Layer 5 of a small transformer language model trained on English Wikipedia (11 layers, counted from 0, width 96).
A neuron's activation on a vector x is ReLU(weights . x), where the dot is the dot product.
The model reads these tokens: "ess" " with" " A" "n" "it" "a" " K" "." " B" "o"

The vector x that enters this layer's MLP at each token. A number n stands for (n - 500) times 0.013.
0 "ess": 461,558,447,607,502,537,381,445,633,506,568,369,572,343,480,507,621,488,570,556,633,497,553,535,466,524,484,572,660,574,394,569,394,602,427,525,589,591,489,511,542,552,490,405,494,639,465,519,473,527,529,361,511,362,515,640,628,643,301,469,27,399,645,429,521,454,467,391,440,594,478,505,590,519,390,568,405,322,460,482,427,330,532,298,528,559,417,520,455,525,592,675,694,403,602,450
1 " with": 342,488,563,382,561,701,504,393,509,466,576,421,516,442,561,502,567,604,537,472,605,640,671,516,549,483,307,626,385,721,573,561,508,529,497,569,385,629,469,707,536,475,524,492,488,537,682,588,515,514,384,455,429,421,493,463,561,427,472,425,234,478,705,442,307,582,557,509,393,517,318,556,562,442,390,519,442,363,439,563,480,353,445,405,336,684,479,603,416,347,587,519,734,381,534,421
2 " A": 369,367,498,492,558,603,612,397,443,509,591,500,393,417,523,574,553,377,405,504,503,441,728,613,408,632,595,436,542,646,372,615,600,664,375,620,417,721,570,416,585,540,442,581,406,356,432,509,394,574,616,447,320,423,641,597,605,482,492,475,380,313,585,495,345,460,618,446,418,650,347,523,614,522,410,522,537,444,385,557,543,487,575,463,520,483,415,489,297,428,542,574,676,362,629,433
3 "n": 514,488,527,644,558,592,476,496,344,499,646,449,398,506,490,501,637,487,522,412,444,354,670,657,569,600,477,640,589,493,520,611,553,665,310,791,398,674,564,525,593,605,250,406,271,348,435,331,322,606,624,469,519,456,580,480,462,457,542,531,567,553,577,652,354,426,526,394,382,505,283,516,504,295,408,497,482,444,423,413,569,528,477,525,565,518,538,472,366,428,499,521,582,565,541,522
4 "it": 503,545,559,425,606,433,594,397,508,399,620,366,608,466,487,663,490,441,461,569,487,567,551,687,594,558,550,600,520,456,685,370,396,441,374,508,546,623,456,662,521,405,541,263,488,429,602,216,302,625,668,362,487,541,523,730,483,510,573,363,627,319,571,617,343,329,483,539,458,508,360,531,403,396,384,567,459,653,465,521,449,574,606,543,569,523,573,496,379,518,396,554,402,384,499,520
5 "a": 434,568,709,534,634,721,499,610,429,358,650,523,551,513,441,471,480,460,367,406,428,727,480,594,357,576,451,513,333,455,396,467,611,508,444,513,602,605,530,524,557,538,549,476,559,615,719,531,416,581,710,357,605,475,473,625,579,436,535,286,508,243,517,479,366,453,527,371,404,425,266,494,598,543,520,569,481,481,512,321,441,584,453,528,624,610,507,420,327,577,438,463,555,424,519,338
6 " K": 268,550,581,541,634,689,557,581,417,492,502,444,450,540,503,571,545,277,322,457,405,415,559,619,454,648,581,432,502,639,367,564,440,725,410,491,450,667,488,389,566,502,386,517,517,509,475,558,477,525,715,390,454,415,512,711,605,495,449,511,484,361,560,380,320,531,576,469,269,632,339,537,545,488,356,496,418,467,370,625,478,486,546,565,498,517,486,495,347,442,515,561,658,472,652,620
7 ".": 347,556,635,562,679,666,476,546,370,531,511,739,516,633,574,569,512,408,536,334,398,477,584,613,492,567,437,416,416,527,479,514,672,641,348,620,438,658,469,511,455,492,438,429,490,478,493,410,526,594,591,391,454,462,402,631,675,410,541,530,325,426,622,470,171,413,441,415,410,531,390,430,560,499,417,529,393,467,485,521,409,532,519,474,430,641,736,470,364,416,678,493,591,358,536,662
8 " B": 162,490,579,462,584,669,550,579,364,426,485,418,512,510,535,612,591,409,488,495,463,518,691,608,438,642,517,443,502,563,458,547,524,713,336,430,444,627,583,396,528,504,558,489,444,468,441,492,478,599,586,471,363,466,594,640,550,528,400,334,370,393,642,439,330,509,646,352,316,523,401,574,716,426,394,579,499,525,335,618,445,440,559,596,487,491,482,515,327,410,544,547,669,446,648,561
9 "o": 428,645,586,719,624,524,380,460,404,345,490,274,571,569,290,513,498,584,461,463,440,438,736,542,531,640,488,341,370,601,399,529,555,599,404,410,310,570,639,495,583,604,543,470,404,428,471,446,571,695,677,461,524,556,478,575,460,352,516,429,468,476,662,496,317,451,539,375,467,542,264,491,576,432,506,521,482,585,528,645,441,410,450,533,530,602,491,427,266,454,739,473,640,527,616,491

Each question shows the input weights of one neuron of the MLP. A number n stands for (n - 500) times 0.001.

n6: 637,623,425,366,368,368,572,420,812,709,512,669,513,357,595,351,311,544,382,695,611,552,357,522,433,541,562,467,475,408,522,444,579,575,485,424,354,501,590,393,432,614,580,376,535,471,605,317,491,466,700,470,465,535,410,404,637,440,616,431,673,495,682,361,389,518,463,696,441,515,500,503,432,805,562,467,467,262,420,520,549,525,519,214,529,497,326,514,292,526,557,454,654,385,589,703
Its three highest activations, in order, are on tokens 2 " A", 0 "ess", 4 "it"

n233: 466,369,560,630,387,342,733,624,379,313,760,537,459,379,628,606,503,558,352,545,616,488,442,514,499,580,570,348,590,691,554,609,514,554,636,656,549,264,446,395,315,534,526,463,420,583,695,493,498,517,620,622,473,851,518,319,485,429,285,635,295,630,565,567,443,554,627,333,449,527,491,610,461,426,592,254,498,439,376,649,648,485,632,446,382,383,379,593,449,641,354,501,362,545,450,568
Its three highest activations, in order, are on tokens 2 " A", 8 " B", 3 "n"

n193: 318,639,586,373,402,395,414,590,522,354,589,347,355,490,501,340,270,563,617,452,489,549,414,593,541,321,275,498,521,644,468,511,398,441,489,329,661,281,679,525,463,402,723,545,546,345,533,588,612,449,512,394,424,560,459,416,572,627,500,456,650,516,407,393,315,422,445,527,456,728,531,758,679,543,428,311,595,359,441,327,544,582,749,513,345,478,629,402,653,594,361,488,567,608,535,691
It fires most on token 8 " B"

n251: 494,702,521,670,441,619,627,415,514,479,514,531,293,747,469,401,470,744,482,447,403,456,420,620,401,497,683,508,398,478,864,620,527,554,310,393,320,481,383,463,467,513,475,328,492,395,484,676,323,473,379,555,532,615,498,372,547,481,520,504,418,517,607,494,561,561,391,577,377,529,382,699,432,636,309,386,418,502,630,453,591,560,458,420,444,442,405,505,515,643,302,678,325,655,809,389
It fires most on token 3 "n"

n57: 501,330,453,540,335,546,467,477,535,511,550,350,515,508,600,493,394,582,369,476,523,531,560,643,395,562,584,305,610,554,491,313,554,498,338,619,499,664,570,405,404,495,499,432,467,491,555,548,880,581,560,579,540,477,612,567,762,280,548,437,537,528,232,593,829,365,331,464,635,387,614,364,364,442,627,492,550,542,292,406,405,377,332,442,575,406,478,518,586,352,609,632,464,294,727,570
It fires most on token 2 " A"

n71: 367,389,491,594,551,368,451,525,486,438,395,639,604,432,531,432,265,519,95,367,465,644,536,425,399,619,588,608,398,616,782,563,595,470,411,452,348,518,211,658,451,756,505,528,481,396,637,639,500,339,384,665,468,399,600,360,373,508,599,516,667,379,458,488,560,547,586,534,462,507,443,648,339,376,510,550,549,251,699,268,343,601,693,504,438,296,457,647,483,572,489,433,256,600,521,520
On which token does it fire most, and how strongly? 5 "a", at about 0.45

n77: 578,771,539,362,521,319,650,589,453,569,373,393,489,379,561,434,637,505,612,450,439,506,399,596,681,305,542,476,790,547,572,499,452,559,452,492,561,652,482,663,539,518,358,334,310,655,513,308,629,655,365,522,520,572,533,299,791,444,408,557,533,555,313,591,522,511,538,440,275,379,723,232,383,460,416,485,272,736,521,562,650,503,460,450,314,683,426,495,480,459,697,323,467,468,300,385
On which token does it fire most, and how strongly? 3 "n", at about 0.97

n62: 716,637,522,560,647,573,730,477,565,457,379,607,411,606,417,468,639,634,632,544,499,458,549,678,492,209,404,531,426,406,516,498,299,492,670,615,358,381,338,678,608,302,367,501,471,536,375,524,570,500,278,477,294,559,476,563,273,654,549,392,476,739,523,693,411,449,553,416,588,508,509,476,498,465,385,437,503,384,465,570,608,587,463,689,389,493,476,490,397,433,537,351,415,270,511,424
It fires most on token 1 " with"

n138: 535,591,313,578,344,389,696,525,466,613,546,560,580,197,446,386,395,573,595,615,513,473,474,445,558,468,430,721,273,500,342,647,486,601,398,478,515,445,569,408,568,468,497,508,602,561,497,574,536,499,375,333,691,667,545,444,426,570,343,550,238,624,602,447,535,436,512,336,214,328,493,365,444,599,476,476,324,319,620,379,380,545,659,374,509,457,479,817,599,614,444,684,437,402,485,489
On which token does it fire most, and how strongly? 0 "ess", at about 4.4

n90: 448,368,465,280,407,428,643,617,499,481,533,418,510,417,454,409,438,538,576,491,489,529,390,401,491,501,469,477,498,639,505,370,646,275,459,420,636,402,537,318,789,583,462,571,472,618,484,533,453,575,362,511,421,582,679,689,549,726,441,475,782,529,678,449,541,612,579,460,488,585,530,569,591,500,545,522,331,753,470,535,469,292,687,655,392,620,500,552,676,222,287,433,436,344,553,578
On which two tokens does it fire most, strongest first? 8 " B", 4 "it"

n178: 718,641,522,421,497,457,477,620,435,440,304,311,467,292,523,345,601,474,441,267,439,508,625,500,537,640,479,639,535,413,613,362,618,618,570,675,611,443,445,536,531,414,498,553,625,481,468,522,543,488,653,570,589,453,730,479,623,596,430,278,556,668,424,639,486,552,364,484,537,686,589,420,477,366,487,560,446,628,502,497,374,395,500,369,353,233,393,480,489,488,502,489,489,541,609,438
Its three highest activations, in order, are on tokens 3 "n", 0 "ess", 4 "it"

n238: 718,627,423,848,507,614,469,502,360,605,484,603,310,458,804,327,382,656,749,504,450,409,304,686,421,590,310,600,475,378,418,605,619,610,496,632,532,351,511,367,461,422,481,433,423,430,307,427,745,681,471,557,444,477,593,457,529,442,510,397,402,482,536,530,461,425,592,627,352,588,326,601,456,413,656,309,638,338,367,314,390,593,488,379,469,451,574,617,430,497,600,393,362,607,421,463
It fires most on token 3 "n"